Layer 9 of a small transformer language model trained on English Wikipedia (14 layers, counted from 0, width 128).
Take only the direct path to the model's output, skipping the later layers: a vector added to the residual stream pushes a token's score in proportion to its dot product with that token's output vector.

Output vectors of the tokens that the questions are about. A number n stands for (n - 500) times 0.0025.
"ize": 563 489 639 476 397 438 261 421 424 709 373 343 369 494 700 533 290 453 614 433 330 669 412 371 525 482 586 677 315 344 643 471 297 568 448 510 646 615 352 631 785 384 806 321 496 717 532 415 612 331 483 592 619 481 415 327 575 74 339 562 120 202 336 574 417 504 595 355 474 557 478 706 363 762 659 624 462 600 376 257 386 446 496 558 597 471 434 446 361 369 550 747 329 696 367 225 329 388 667 767 352 395 329 390 385 706 611 416 671 472 467 517 346 265 358 458 477 324 434 635 843 585 364 666 578 448 749 383
"agen": 619 528 652 627 534 412 300 379 480 675 296 516 482 338 435 402 426 491 637 368 628 504 492 363 471 565 510 504 665 476 380 748 400 616 536 480 508 740 646 894 581 282 704 384 709 491 299 562 338 434 487 172 830 532 516 335 619 604 318 443 200 505 302 683 352 343 234 397 460 582 642 537 267 440 509 491 306 428 489 460 480 431 519 443 713 770 516 590 540 469 372 524 483 496 559 622 95 465 712 742 382 477 509 288 429 561 235 508 395 430 461 400 240 433 536 422 500 424 337 838 610 349 244 733 532 358 589 380
" in": 574 522 434 484 358 570 549 464 552 418 607 548 521 570 439 559 397 529 483 568 396 506 796 554 566 631 528 321 648 512 526 375 522 445 641 465 397 497 446 491 527 511 457 449 430 559 624 398 609 584 458 566 486 468 447 619 480 707 547 531 244 552 529 771 482 276 244 553 432 557 407 340 540 590 648 617 577 521 410 392 400 455 425 635 530 461 564 569 582 383 512 561 347 511 603 585 493 556 406 428 639 545 676 622 483 421 432 418 412 405 450 504 310 456 445 548 480 576 584 469 335 547 547 484 683 487 554 729
" score": 556 392 612 459 378 268 523 542 607 777 354 423 338 166 532 550 389 598 679 515 401 638 403 615 524 337 407 541 483 292 274 607 707 573 345 372 391 589 572 538 435 371 770 433 211 400 500 643 574 628 529 403 796 527 527 419 446 284 494 644 232 239 348 295 565 365 370 557 638 521 487 599 576 523 392 611 233 571 214 711 580 448 511 612 564 496 918 460 579 379 765 438 582 600 492 575 507 412 561 516 282 496 212 209 215 658 532 657 529 426 444 359 281 603 679 233 469 465 677 772 645 385 475 468 358 292 638 639
" Binomial": 375 325 641 442 319 522 115 638 549 893 355 435 322 259 850 604 322 531 654 494 489 595 129 398 357 452 691 561 270 158 541 635 599 362 285 203 313 422 415 812 799 496 695 532 542 467 607 696 221 332 458 607 619 562 456 144 556 417 258 460 434 322 94 758 273 242 527 280 589 511 537 553 257 483 233 388 511 453 126 466 618 224 354 162 661 694 520 268 326 445 724 313 422 553 328 487 530 512 712 165 231 429 74 378 127 680 289 524 656 536 514 363 381 604 624 227 292 475 374 753 656 438 392 650 299 277 477 774
" offer": 482 386 592 515 361 409 448 486 727 673 428 542 493 352 482 470 362 578 560 304 571 490 526 398 553 577 556 477 316 287 483 708 279 467 341 315 563 540 585 748 618 470 697 552 515 708 475 504 407 314 624 430 737 426 375 443 477 598 446 612 291 359 255 723 278 485 468 525 598 510 341 629 413 430 307 624 507 507 429 382 464 303 574 394 678 497 643 530 578 445 525 494 470 636 520 418 357 416 538 441 332 383 241 580 281 493 424 453 659 450 452 429 49 273 690 515 431 455 560 585 514 487 393 706 536 510 419 657
"ution": 454 620 748 669 254 643 320 272 777 527 314 614 555 288 408 589 385 510 675 371 421 419 470 258 631 547 595 587 191 351 652 779 344 347 408 526 400 452 432 477 350 519 688 636 610 744 512 663 457 272 559 333 717 712 576 246 456 799 253 629 310 202 424 392 554 634 509 340 401 742 600 770 227 529 383 433 266 374 582 529 633 270 383 370 440 457 768 306 657 511 271 643 389 637 731 452 558 505 642 431 610 456 131 396 312 581 587 616 726 406 439 465 436 447 318 184 463 479 387 471 660 371 251 313 357 439 661 523
";": 546 453 497 620 650 521 448 748 516 525 469 697 488 500 539 507 612 511 556 403 409 490 543 465 493 631 659 530 470 486 460 537 430 473 576 504 471 381 607 473 477 527 411 397 634 429 494 461 579 613 452 881 527 507 656 519 413 629 554 666 644 534 553 415 573 334 482 521 445 372 195 296 591 654 526 475 622 602 615 525 581 619 382 630 438 320 435 565 670 420 493 716 571 585 611 476 741 576 480 729 721 610 359 526 628 477 446 591 547 489 401 425 606 658 354 456 548 551 459 619 628 585 422 429 482 664 254 656
" contrast": 504 490 624 456 381 524 144 408 675 591 391 488 497 266 744 491 456 513 589 381 537 599 427 405 504 328 700 523 389 313 319 790 753 549 389 309 382 433 462 676 606 540 562 552 549 670 548 430 322 434 764 364 756 602 563 407 452 374 317 530 252 316 327 627 576 743 459 425 567 331 504 907 452 543 384 766 302 421 503 567 624 371 662 397 626 440 611 325 425 505 479 626 590 474 504 391 625 296 558 592 470 450 213 504 31 500 505 383 594 480 429 231 371 476 587 367 432 451 487 707 649 219 233 813 428 122 535 380
" reviews": 738 653 611 333 459 613 100 318 628 494 407 390 424 157 776 187 563 575 697 731 424 463 549 290 625 295 403 661 413 252 304 581 534 669 564 289 695 808 303 329 526 536 544 491 282 452 165 419 394 446 514 666 878 298 500 310 455 641 481 376 457 276 248 587 566 625 533 283 527 411 537 937 461 510 500 764 246 495 305 526 529 288 592 343 589 596 529 434 465 426 299 521 273 445 314 335 548 269 591 646 378 455 394 165 103 522 443 530 523 389 401 320 246 455 570 167 462 305 560 763 541 476 356 274 402 257 604 711
"able": 694 486 394 312 334 614 347 336 569 459 414 300 598 299 560 664 726 590 612 541 557 291 377 388 314 372 480 740 377 577 385 563 496 448 595 530 726 776 520 667 481 377 515 521 578 447 323 562 546 299 667 500 788 697 504 494 413 509 383 414 307 479 470 491 500 530 301 464 288 236 711 457 619 316 251 319 528 692 397 528 432 170 533 509 513 444 786 492 472 382 288 552 618 669 757 383 294 395 650 377 708 596 435 754 239 682 282 664 710 531 422 383 518 534 694 463 357 600 268 566 521 779 433 453 482 320 333 518
" as": 445 555 456 383 462 695 418 519 547 432 551 603 531 675 480 596 457 466 473 522 433 472 587 511 572 570 412 461 454 487 443 513 488 407 454 321 359 622 441 563 486 558 381 444 435 337 422 458 441 574 478 604 525 286 459 560 413 566 547 533 227 523 513 889 530 429 432 490 626 588 205 305 424 601 473 639 547 435 465 398 448 620 649 519 506 394 342 392 553 515 455 512 448 632 722 314 508 566 449 371 603 506 650 607 422 400 446 446 623 425 428 419 328 328 718 537 403 582 388 532 346 496 627 500 659 476 400 720
" |": 507 453 503 579 443 496 490 219 383 526 526 775 497 590 449 725 467 437 447 345 519 759 465 698 333 475 285 374 686 605 626 519 551 481 510 475 715 615 514 475 596 500 328 380 377 436 606 485 613 730 583 754 454 457 500 589 283 466 473 438 765 631 379 356 608 217 522 394 543 643 573 491 456 628 687 423 535 752 484 530 552 504 297 362 397 572 541 465 503 456 373 611 632 274 532 582 642 648 500 389 569 597 512 528 345 415 592 705 415 594 496 547 546 617 345 551 513 564 504 467 400 670 474 575 324 522 666 387
" way": 428 500 655 342 370 562 194 456 641 631 229 554 316 432 828 667 500 566 517 313 374 357 362 450 386 373 597 538 366 338 218 717 411 663 298 296 663 657 669 570 587 500 604 504 610 641 556 680 370 274 859 488 878 411 679 518 598 326 575 554 147 500 305 291 192 443 545 295 423 350 544 761 326 519 336 560 274 687 425 399 781 435 560 424 606 434 417 233 479 358 649 309 346 668 504 495 409 98 526 420 255 360 500 620 397 471 563 440 470 595 523 194 549 569 610 552 445 377 358 658 487 250 484 685 417 388 481 554

Output weights of attention head 2. The head adds the sum of these rows, row i times number i of z. A number n stands for (n - 500) times 0.00048.
o0: 629 525 686 363 310 582 608 278 552 785 534 724 939 510 569 480 391 557 460 533 259 358 549 342 571 715 515 596 447 520 685 482 545 572 386 643 404 413 441 449 600 485 545 467 564 522 320 496 305 643 662 410 123 507 539 531 667 416 431 494 599 659 471 620 593 373 521 590 314 502 704 458 390 530 453 663 391 444 636 574 532 422 341 510 563 608 545 333 413 385 403 620 430 559 527 562 573 596 410 367 680 286 551 491 409 314 473 489 536 630 310 479 595 330 295 383 760 343 472 623 550 430 603 578 464 427 788 588
o1: 336 454 478 758 663 541 413 666 371 551 499 479 597 484 582 498 362 687 443 607 630 313 576 506 662 607 738 481 454 477 433 537 438 541 372 401 525 435 235 384 347 488 478 473 522 603 547 558 337 479 335 576 386 403 598 307 459 403 643 586 568 360 877 452 500 390 422 731 362 285 361 340 720 437 337 491 585 568 296 479 502 358 389 535 493 354 702 655 346 330 422 590 609 444 211 418 672 490 712 809 634 518 386 674 574 390 386 439 441 559 670 666 499 670 542 525 643 524 438 361 601 401 474 559 276 517 303 518
o2: 517 373 563 482 588 465 571 375 243 549 752 668 529 401 399 532 351 429 134 643 371 584 516 671 249 371 375 317 555 614 665 591 529 535 467 686 577 502 499 470 592 444 705 541 304 440 465 474 647 537 524 520 362 543 549 566 658 139 365 776 447 459 497 544 371 352 342 481 563 666 736 649 411 364 579 515 445 550 432 509 404 456 629 476 436 548 736 517 723 527 678 495 497 547 455 638 632 523 458 522 405 408 624 267 387 475 572 560 433 552 620 502 376 608 416 337 596 381 657 500 346 605 551 544 578 398 663 300
o3: 450 604 305 475 635 693 595 500 576 483 595 546 586 605 443 439 583 677 579 583 565 540 476 544 300 387 374 343 642 306 412 458 366 353 558 290 663 599 206 470 338 438 464 504 351 503 337 471 834 640 421 594 197 514 483 692 390 149 406 514 557 285 370 579 660 499 511 451 627 511 545 392 431 591 495 345 504 568 389 375 466 465 400 256 492 628 431 514 495 736 205 642 592 437 336 604 421 539 545 608 493 533 489 565 561 513 788 473 271 616 645 565 530 291 892 536 628 535 566 258 511 531 491 576 491 402 551 509
o4: 504 400 358 473 338 586 580 481 264 493 622 669 677 582 287 589 528 479 361 520 546 551 449 646 499 512 256 452 465 474 436 570 629 619 308 564 514 537 347 453 367 484 653 556 429 416 557 475 553 432 553 729 434 640 371 693 573 489 486 536 718 437 646 656 666 522 270 721 398 495 806 442 538 542 484 520 280 569 543 679 364 363 413 330 460 596 586 433 478 512 407 561 536 404 390 479 659 587 645 422 422 545 508 472 518 486 542 381 383 798 543 638 717 704 321 439 500 260 454 425 596 451 540 499 261 541 540 458
o5: 540 514 659 644 331 615 316 464 620 529 426 601 751 490 384 701 555 831 449 191 527 545 325 508 538 340 548 408 592 479 647 555 786 508 293 623 337 251 555 361 359 617 599 284 287 459 451 424 308 478 488 524 415 513 419 449 551 416 535 361 566 699 357 594 458 624 552 496 688 650 607 558 537 546 541 470 307 525 502 368 403 383 338 625 389 600 463 396 154 657 364 532 432 387 538 562 344 280 545 396 564 322 422 489 586 544 384 633 557 247 566 420 387 234 389 589 314 509 711 438 748 582 451 510 389 311 725 429
o6: 555 774 689 414 473 506 418 346 464 640 567 715 518 665 486 690 638 713 482 463 559 468 466 477 621 326 313 578 439 467 350 571 400 552 541 529 353 528 599 556 562 455 452 250 362 411 340 710 357 488 631 575 513 604 474 474 747 675 639 584 518 581 426 546 427 459 688 369 655 574 425 555 423 689 495 500 359 522 467 436 346 641 626 433 573 540 436 227 575 434 585 464 397 685 563 607 681 611 783 233 374 562 642 454 424 425 445 654 334 712 401 406 644 319 344 421 579 394 395 570 566 418 408 312 663 370 564 646
o7: 457 491 699 497 633 614 638 730 442 494 409 559 479 710 401 525 681 324 495 567 525 281 595 453 338 931 602 475 554 745 428 350 529 438 461 852 445 670 318 577 474 343 357 530 490 339 493 394 517 469 470 729 521 492 497 551 525 557 735 538 696 452 599 472 343 399 528 473 581 560 357 334 796 447 571 663 678 425 713 516 590 824 626 779 344 434 382 587 706 337 528 603 604 606 524 434 715 677 409 607 723 576 253 453 648 477 640 398 561 543 494 386 370 521 425 543 459 612 393 588 558 461 472 368 652 423 257 293
o8: 454 612 658 696 831 668 499 709 655 549 505 450 325 497 556 593 446 700 589 265 622 592 484 547 401 356 458 656 556 631 322 517 206 510 166 355 420 572 435 494 487 532 373 655 598 629 459 620 443 499 394 306 550 671 405 523 642 834 481 582 470 491 587 303 599 828 622 658 454 341 498 675 760 670 503 371 340 418 333 377 449 474 641 506 363 505 552 353 333 532 555 685 529 655 383 511 207 390 524 576 483 439 344 680 531 555 590 510 361 547 742 472 620 567 304 536 582 530 251 581 698 524 515 462 593 375 497 545
o9: 351 234 540 407 702 498 438 449 354 576 642 500 259 561 520 657 518 519 390 447 540 543 613 675 464 425 495 304 376 666 479 587 320 574 244 269 536 697 527 481 548 818 437 500 281 288 556 530 630 407 433 505 745 492 442 445 615 360 543 672 610 567 658 419 479 586 521 479 489 492 354 588 477 541 280 489 458 382 498 723 358 380 705 218 544 437 511 329 609 564 484 527 612 541 501 295 521 464 749 590 597 506 411 455 407 401 432 475 564 549 475 451 555 665 439 295 458 280 480 736 396 579 622 755 399 606 548 416
o10: 569 667 366 605 679 522 571 770 563 617 452 228 375 516 510 437 431 511 687 406 494 526 566 506 515 218 731 391 316 589 422 466 322 608 537 440 479 419 406 448 624 383 518 430 398 546 442 478 708 634 358 446 624 558 554 397 765 553 485 575 445 470 298 333 549 417 448 408 557 443 450 371 368 325 684 578 517 485 438 275 539 449 702 463 651 378 540 435 742 368 568 587 463 604 512 603 264 393 640 566 543 408 487 423 529 605 596 650 506 243 535 290 464 445 508 393 571 643 582 534 641 481 585 461 674 451 396 452
o11: 577 618 339 225 336 524 668 585 504 458 498 159 479 330 568 417 263 306 536 629 504 487 414 477 490 670 384 670 630 438 511 485 621 629 470 653 559 359 297 324 479 493 496 683 362 436 335 505 455 477 379 123 618 422 555 529 554 279 581 515 393 420 264 498 367 642 400 674 708 355 573 453 381 544 457 676 565 265 408 453 353 632 408 582 513 719 465 158 257 677 711 372 363 531 441 579 383 482 260 361 442 428 782 371 540 484 470 481 384 558 560 486 481 338 735 572 715 499 558 411 502 468 737 496 732 237 561 631
o12: 510 384 558 476 246 368 542 418 259 520 302 717 716 567 462 578 486 319 556 338 380 764 518 422 745 423 207 604 428 489 602 556 564 353 670 565 526 425 718 420 649 564 477 557 424 510 552 425 382 754 685 611 427 529 391 662 540 386 447 371 758 507 459 473 540 312 388 397 514 556 664 464 396 772 676 313 537 833 441 529 327 582 444 475 580 555 399 600 479 434 482 568 637 257 432 305 438 738 618 307 365 423 507 412 391 530 616 592 636 332 552 413 542 573 352 543 266 511 366 619 600 415 532 701 219 830 576 443
o13: 282 629 672 445 538 356 523 719 600 551 407 422 545 429 526 400 330 711 481 353 620 655 531 536 307 507 400 573 431 237 450 437 382 227 712 567 570 629 398 515 637 482 519 602 499 731 384 583 415 787 312 440 666 674 605 609 785 379 423 509 586 616 594 283 512 403 537 414 445 278 572 554 355 451 551 537 849 496 508 519 349 731 609 621 353 788 507 453 593 753 379 381 520 487 444 588 596 429 432 485 220 575 586 366 716 613 671 708 395 323 554 495 562 456 357 470 595 438 634 621 408 503 530 660 421 556 375 417
o14: 148 601 516 698 566 442 450 393 494 316 323 430 544 512 516 566 573 791 521 333 606 627 308 585 371 583 612 656 597 204 259 382 585 593 332 423 228 445 340 415 415 540 588 362 536 400 536 568 370 318 348 360 615 476 613 445 662 784 534 702 511 525 351 514 505 443 431 592 456 476 467 289 639 262 457 521 552 361 651 415 383 396 359 620 661 367 388 467 480 471 632 463 398 689 525 591 406 281 811 525 502 490 394 690 525 544 277 283 469 228 562 512 360 578 383 448 370 448 480 532 508 499 563 344 491 446 514 644
o15: 696 588 607 454 448 487 567 564 820 652 484 405 625 497 518 338 624 573 718 362 648 391 559 230 688 776 623 395 449 473 438 322 425 233 481 585 426 723 588 528 505 407 397 461 622 588 455 564 380 487 528 429 526 418 345 470 413 483 453 525 629 612 581 588 500 553 494 475 507 458 480 533 524 609 636 686 444 410 726 237 577 498 707 705 574 430 316 523 423 590 431 464 435 480 855 539 634 479 338 742 430 381 501 418 667 545 515 557 510 462 463 479 376 307 604 455 649 460 551 401 519 266 629 477 702 489 510 490
o16: 365 413 467 231 457 406 499 706 659 418 285 367 533 424 487 368 629 501 807 331 442 516 459 478 531 523 720 703 257 292 283 295 487 327 486 340 475 360 575 655 457 507 450 431 711 776 302 437 452 425 550 464 572 357 518 459 528 376 676 459 422 620 396 246 484 550 710 575 169 338 442 506 273 508 351 536 477 423 570 516 679 544 525 731 738 492 453 391 426 401 540 419 455 616 508 645 337 374 393 508 474 461 608 738 566 650 377 257 717 447 294 767 607 459 879 481 410 519 386 518 422 491 633 459 392 775 427 477
o17: 532 479 607 751 538 587 414 605 178 493 429 533 465 556 367 575 338 512 352 370 610 633 482 619 504 152 573 519 567 434 326 596 399 604 493 531 582 505 366 366 594 531 565 578 341 639 535 579 530 765 349 656 694 462 536 393 499 434 350 572 708 576 383 283 505 323 521 354 663 728 594 404 520 377 706 521 320 908 366 488 349 539 491 509 492 475 757 446 654 229 351 538 584 393 231 567 446 562 561 453 385 544 539 612 483 458 521 568 508 610 688 383 442 677 469 413 412 543 688 649 530 446 401 539 215 443 446 373
o18: 687 450 497 467 341 400 693 507 525 513 625 301 600 547 498 462 291 618 506 521 360 648 563 654 515 703 600 243 781 419 642 489 585 493 293 576 639 586 286 479 342 495 604 471 548 369 412 434 675 405 489 493 461 518 453 648 387 226 694 380 688 629 259 516 502 636 325 616 750 507 791 485 479 458 574 402 534 452 487 504 60 386 165 411 480 816 579 442 223 468 304 341 543 502 522 401 356 542 386 757 465 341 476 411 367 539 778 421 508 538 431 560 336 517 329 699 418 671 531 382 590 572 613 490 553 281 719 358
o19: 623 565 680 472 569 562 600 647 555 494 535 335 428 362 454 376 542 693 395 439 339 325 452 390 621 139 432 499 382 194 383 383 350 490 549 395 163 564 658 560 448 672 531 518 568 650 563 862 491 378 456 375 516 315 639 517 787 392 381 540 458 303 365 454 535 532 418 619 519 437 505 413 499 516 521 643 654 223 648 430 495 401 495 501 523 288 536 544 339 512 504 428 426 640 584 519 336 384 274 606 391 439 553 534 651 373 271 381 499 582 620 516 471 531 780 422 458 502 514 481 429 320 525 458 762 422 418 519
o20: 496 517 458 318 462 426 533 441 452 407 543 341 430 577 628 362 471 361 400 716 305 279 470 633 621 476 484 585 521 363 409 547 558 508 556 426 430 291 440 650 355 533 533 610 613 435 315 497 483 261 526 366 650 365 508 531 646 472 700 487 435 552 565 479 457 571 526 641 516 519 300 408 225 478 325 392 541 302 412 586 456 428 392 449 565 754 526 482 424 386 478 396 406 753 526 505 399 615 484 731 549 425 667 576 448 274 520 237 441 679 323 540 486 168 799 386 514 340 501 405 485 661 577 458 592 426 452 657
o21: 516 463 487 340 332 538 437 519 300 603 480 362 191 532 510 463 519 478 455 678 543 536 528 469 509 327 168 332 619 319 496 458 394 458 553 295 435 564 640 591 574 530 495 660 576 609 640 553 669 439 449 284 594 673 558 634 365 707 309 408 454 244 323 691 510 522 277 234 387 445 542 542 474 422 696 681 518 476 408 393 411 363 505 312 589 553 539 577 438 450 505 369 508 503 493 473 313 541 301 614 366 534 724 439 529 617 319 341 406 664 738 436 315 439 569 546 691 468 470 471 610 429 700 568 920 589 536 530
o22: 639 595 545 581 488 510 288 482 689 671 506 612 409 456 656 638 308 553 548 618 439 269 568 442 348 641 610 456 326 603 543 395 114 457 676 637 376 271 423 623 662 413 515 525 446 408 326 302 534 668 883 479 237 655 486 503 763 677 497 430 303 369 485 168 629 150 750 370 25 712 523 487 623 570 682 506 639 665 543 589 653 913 571 726 394 716 744 481 654 421 502 512 585 390 175 588 579 536 510 462 494 691 488 264 383 541 675 660 552 562 445 460 737 409 162 486 732 388 596 703 495 454 456 315 382 272 466 734
o23: 325 650 160 223 448 453 351 410 722 358 556 339 471 560 591 560 478 399 346 533 484 540 423 736 492 483 491 530 595 255 466 437 630 497 562 225 417 727 215 629 500 744 475 527 271 433 625 337 413 574 606 407 438 288 384 506 547 416 423 410 420 559 575 768 636 550 567 391 409 549 535 453 277 338 549 641 616 431 443 602 514 684 755 584 523 504 227 464 461 564 306 503 526 655 550 306 200 505 653 451 372 502 498 402 495 503 615 249 762 285 637 671 381 497 582 223 382 399 541 751 263 507 638 557 401 490 641 486
o24: 632 187 422 475 620 538 504 373 504 657 489 451 323 543 452 618 754 299 465 676 419 373 575 377 602 399 848 369 311 498 717 652 595 564 495 508 502 469 456 529 509 530 624 701 606 363 481 269 539 526 609 514 565 474 525 388 545 303 605 450 609 346 655 355 367 640 334 586 282 660 443 454 416 594 474 486 624 459 553 463 500 567 582 481 457 609 804 711 608 242 463 411 711 310 406 414 328 442 647 838 557 514 402 441 414 543 589 424 644 326 398 407 733 494 598 434 552 365 618 589 566 449 442 544 267 292 344 348
o25: 468 562 642 641 529 539 520 687 558 501 344 552 441 660 545 597 703 583 454 376 486 222 581 577 706 549 700 687 400 509 367 596 373 463 621 759 370 750 168 562 404 502 463 475 349 401 415 295 374 474 512 688 333 474 549 683 471 559 681 659 451 425 555 357 574 283 663 538 499 719 166 242 728 387 668 371 309 393 561 332 479 792 642 781 520 431 304 541 631 181 523 614 539 548 456 460 660 517 480 710 584 559 539 501 733 545 532 391 610 501 498 541 360 704 619 286 406 513 540 469 610 603 531 321 605 451 188 450
o26: 535 600 432 553 519 366 469 545 485 621 773 541 461 284 542 384 732 547 504 419 429 550 426 543 376 565 471 628 507 217 615 551 268 464 459 664 819 446 586 695 488 320 537 506 570 694 451 498 472 604 569 407 353 541 733 576 385 801 485 683 635 405 649 169 375 446 591 431 386 530 524 542 454 570 744 290 735 656 514 584 614 443 522 589 414 539 656 694 651 382 668 228 533 641 644 429 652 700 661 487 550 644 334 399 216 244 299 475 404 675 410 691 566 551 313 625 517 480 298 461 462 565 515 475 411 695 498 318
o27: 468 628 417 389 163 425 446 399 416 515 477 456 766 546 433 624 611 523 451 479 517 637 404 542 417 387 385 577 517 388 424 511 445 224 471 494 578 636 126 511 630 328 465 316 267 523 573 535 487 657 378 395 256 430 489 505 363 309 484 526 541 581 458 531 541 282 572 418 509 722 629 471 271 548 564 388 330 757 279 511 562 331 595 344 342 671 482 296 310 556 404 475 555 442 349 534 359 482 638 442 368 465 578 517 428 525 876 600 506 726 668 548 285 265 528 448 416 734 597 366 487 574 417 714 221 429 645 312
o28: 540 611 598 571 523 525 465 369 509 405 511 616 534 575 313 571 460 687 407 633 498 644 511 692 233 357 462 513 663 567 707 587 692 682 459 422 643 610 633 638 491 495 573 394 558 679 392 634 414 445 493 504 416 397 437 609 324 355 534 343 464 596 254 637 449 707 491 623 554 646 443 554 358 598 349 404 385 538 487 521 421 528 368 398 244 729 502 323 359 682 533 435 450 798 611 589 306 406 505 352 427 475 564 639 367 356 488 770 232 668 413 590 584 241 339 507 297 601 653 467 384 745 433 426 597 82 645 473
o29: 688 512 357 608 501 371 671 483 461 539 731 687 826 422 489 461 584 263 400 502 438 506 381 527 541 565 545 578 387 673 488 464 275 667 347 764 473 343 462 406 531 444 450 559 565 652 434 498 364 360 682 292 321 233 437 558 668 580 283 594 729 552 555 326 423 571 668 428 549 477 532 637 536 476 606 419 406 398 656 543 640 425 504 613 488 447 515 468 616 419 643 472 629 588 535 491 512 659 577 491 646 291 535 392 417 398 457 278 411 822 594 623 674 597 487 457 659 457 296 497 468 399 491 345 319 609 640 464
o30: 374 592 408 372 336 307 669 482 478 574 373 390 430 498 425 533 698 602 579 511 539 608 635 841 617 531 501 627 368 543 665 445 471 549 576 512 425 619 281 662 609 496 594 543 489 538 541 334 517 672 604 472 670 687 347 625 376 622 649 353 557 569 512 624 519 509 591 466 214 727 433 672 453 524 377 517 418 523 351 658 253 667 383 702 544 672 511 395 301 457 322 359 377 442 432 570 400 538 265 302 368 455 550 348 463 552 434 475 730 487 466 618 580 450 363 316 271 547 724 516 617 701 368 599 567 512 545 442
o31: 284 576 582 523 598 595 347 514 552 516 368 528 104 586 463 547 563 303 600 576 452 518 474 521 565 479 344 734 590 451 220 685 585 637 573 480 658 660 507 374 458 500 518 444 585 454 534 601 450 647 450 708 703 666 436 576 508 509 552 671 600 619 566 226 420 266 454 588 631 686 540 179 374 531 625 378 448 575 508 496 548 678 409 524 521 384 405 392 521 279 386 574 456 438 450 569 765 492 429 465 527 862 514 574 552 472 413 533 465 670 300 415 644 658 314 388 475 457 327 730 550 565 694 433 303 601 154 611

Each question shows a token from some text and the vector z that the head gathered there. A number n stands for (n - 500) times 0.0031.

"wa": 532 529 493 466 335 515 508 518 562 412 618 428 444 541 516 497 627 540 387 536 490 540 602 523 517 556 501 533 553 449 541 425
Which of these tokens does it push up most? " way"

" work": 549 503 497 637 485 425 513 595 470 516 569 624 513 400 382 605 512 369 463 406 527 366 470 569 522 625 326 538 454 554 474 482
Which of these tokens does it push down most? " Binomial"

" su": 576 243 586 515 476 590 490 586 394 540 634 528 520 455 387 562 549 496 486 566 522 448 513 570 583 560 464 499 412 643 630 448
Which three tokens does it push up most, strongest first? "ize", " as", " reviews"

" covered": 634 396 585 408 536 568 503 430 405 438 475 484 549 495 436 545 529 469 459 529 477 626 512 607 515 524 495 577 489 497 635 407
Which of these tokens does it push up most? "ize"

" Tokyo": 530 504 528 541 464 468 465 524 473 488 562 545 502 464 457 490 492 485 436 468 498 553 511 579 502 601 385 538 508 425 538 477
Which of these tokens does it push down most? "ution"

" that": 498 303 585 509 403 578 487 507 535 463 552 475 508 580 486 536 455 498 486 581 471 650 556 471 521 504 640 534 560 455 515 627
Which of these tokens does it push up most? "agen"

" request": 479 334 571 506 403 557 469 519 522 428 578 481 502 617 510 536 499 494 490 595 475 631 553 493 488 529 613 532 524 452 545 574
Which of these tokens does it push up most? "agen"

" Movement": 358 409 517 613 395 679 395 487 542 450 601 396 491 439 558 527 606 500 427 533 406 485 396 703 390 484 516 641 528 493 424 249
Which of these tokens does it push up most? " offer"

" plane": 541 405 565 502 406 600 447 495 494 467 590 508 529 504 458 520 475 454 508 513 477 509 517 493 514 454 541 570 569 513 551 447
Which two tokens does it push up most, strongest first? "ize", "agen"

" seven": 507 440 394 360 468 441 399 685 463 436 459 515 501 430 416 543 396 343 404 426 447 514 573 381 526 431 449 291 451 488 535 325
Which two tokens does it push up most, strongest first? ";", " in"

" aff": 522 374 550 557 523 518 460 452 469 470 495 528 580 531 403 521 482 450 507 564 479 552 544 476 510 498 539 533 480 608 577 465
Which of these tokens does it push up most? " |"

" co": 615 454 497 464 450 569 552 459 525 403 526 489 451 512 530 522 639 493 375 637 500 625 554 555 378 574 465 524 582 444 526 510
Which of these tokens does it push up most? " way"

" the": 520 495 445 470 456 575 481 533 504 502 548 540 534 501 480 517 425 421 437 480 430 545 534 513 560 497 404 414 461 436 550 456
Which of these tokens does it push up most? " contrast"

",": 577 412 550 511 403 573 566 519 542 461 553 498 544 483 476 521 516 456 437 479 468 552 571 461 586 526 567 525 550 539 592 488
Which three tokens does it push up most, strongest first? "ution", "ize", "agen"

" one": 543 435 433 469 531 502 431 645 544 489 528 585 548 495 440 538 347 355 456 464 372 502 485 433 447 462 461 432 492 509 463 469
Which two tokens does it push up most, strongest first? ";", " in"

" Ry": 534 372 525 512 452 531 490 468 494 384 506 488 467 435 382 476 653 559 314 738 474 559 576 409 344 635 474 501 628 471 412 606
Which of these tokens does it push up most? " way"

"th": 492 471 486 421 500 476 386 611 438 465 467 539 485 407 433 504 431 394 425 366 477 529 544 497 534 434 399 379 506 437 564 403
Which two tokens does it push up most, strongest first? " in", " as"

";": 575 489 485 493 357 536 533 622 526 475 638 391 433 517 496 579 578 513 397 571 471 541 546 511 527 585 511 480 521 476 533 493
Which of these tokens does it push up most? ";"

" and": 415 470 463 386 632 501 616 269 526 429 364 480 658 562 522 481 366 350 360 517 435 597 351 405 290 416 709 462 674 382 442 662
Which three tokens does it push up most, strongest first? " |", " Binomial", " way"

" his": 604 559 501 479 462 477 492 569 477 546 592 620 504 599 517 608 415 394 399 495 435 571 501 562 505 603 371 454 412 468 456 481
Which of these tokens does it push up most? " as"

" indic": 522 365 617 488 478 654 486 474 367 490 595 506 504 382 352 524 456 472 471 503 412 461 470 556 594 415 436 419 502 549 532 319
Which two tokens does it push up most, strongest first? " contrast", "ize"

"illa": 537 419 588 489 544 598 486 456 421 547 565 491 491 444 425 514 448 424 457 473 435 510 516 593 569 447 430 460 488 486 564 355
Which of these tokens does it push up most? " contrast"

" left": 552 419 464 488 453 585 512 462 493 453 463 523 571 497 442 513 518 444 452 502 477 566 549 521 459 456 536 537 507 446 585 569
Which of these tokens does it push up most? " Binomial"

" own": 580 518 562 527 523 528 496 595 447 537 613 668 517 565 457 544 400 382 410 485 424 458 470 476 557 539 396 411 383 538 408 494
Which of these tokens does it push up most? ";"

" which": 452 367 433 504 302 597 408 610 543 503 537 408 420 351 552 408 528 355 490 354 448 571 371 666 587 501 640 508 633 396 559 509
Which of these tokens does it push down most? " score"

"y": 481 235 459 557 481 839 569 114 655 422 644 406 784 637 699 437 684 762 465 738 408 642 343 563 303 443 580 585 604 476 494 616
Which two tokens does it push up most, strongest first? " Binomial", " way"

"on": 524 408 599 499 568 594 481 487 413 556 536 531 461 415 424 492 457 444 455 448 465 478 542 610 618 479 420 453 508 513 564 359
Which of these tokens does it push up most? " contrast"

" can": 528 379 513 553 543 478 414 410 415 464 481 483 569 451 410 523 551 422 478 511 490 536 534 523 511 490 559 538 460 604 601 436
Which two tokens does it push up most, strongest first? " |", "ize"

"ne": 515 450 461 586 416 537 458 500 566 466 568 392 467 503 487 636 582 444 498 507 450 582 430 599 421 504 515 544 479 579 446 427
Which two tokens does it push up most, strongest first? " offer", " as"

" up": 579 351 589 494 514 565 510 447 419 445 503 510 601 529 377 528 448 469 506 635 476 565 606 508 566 501 571 542 470 584 567 496
Which two tokens does it push up most, strongest first? " |", "ize"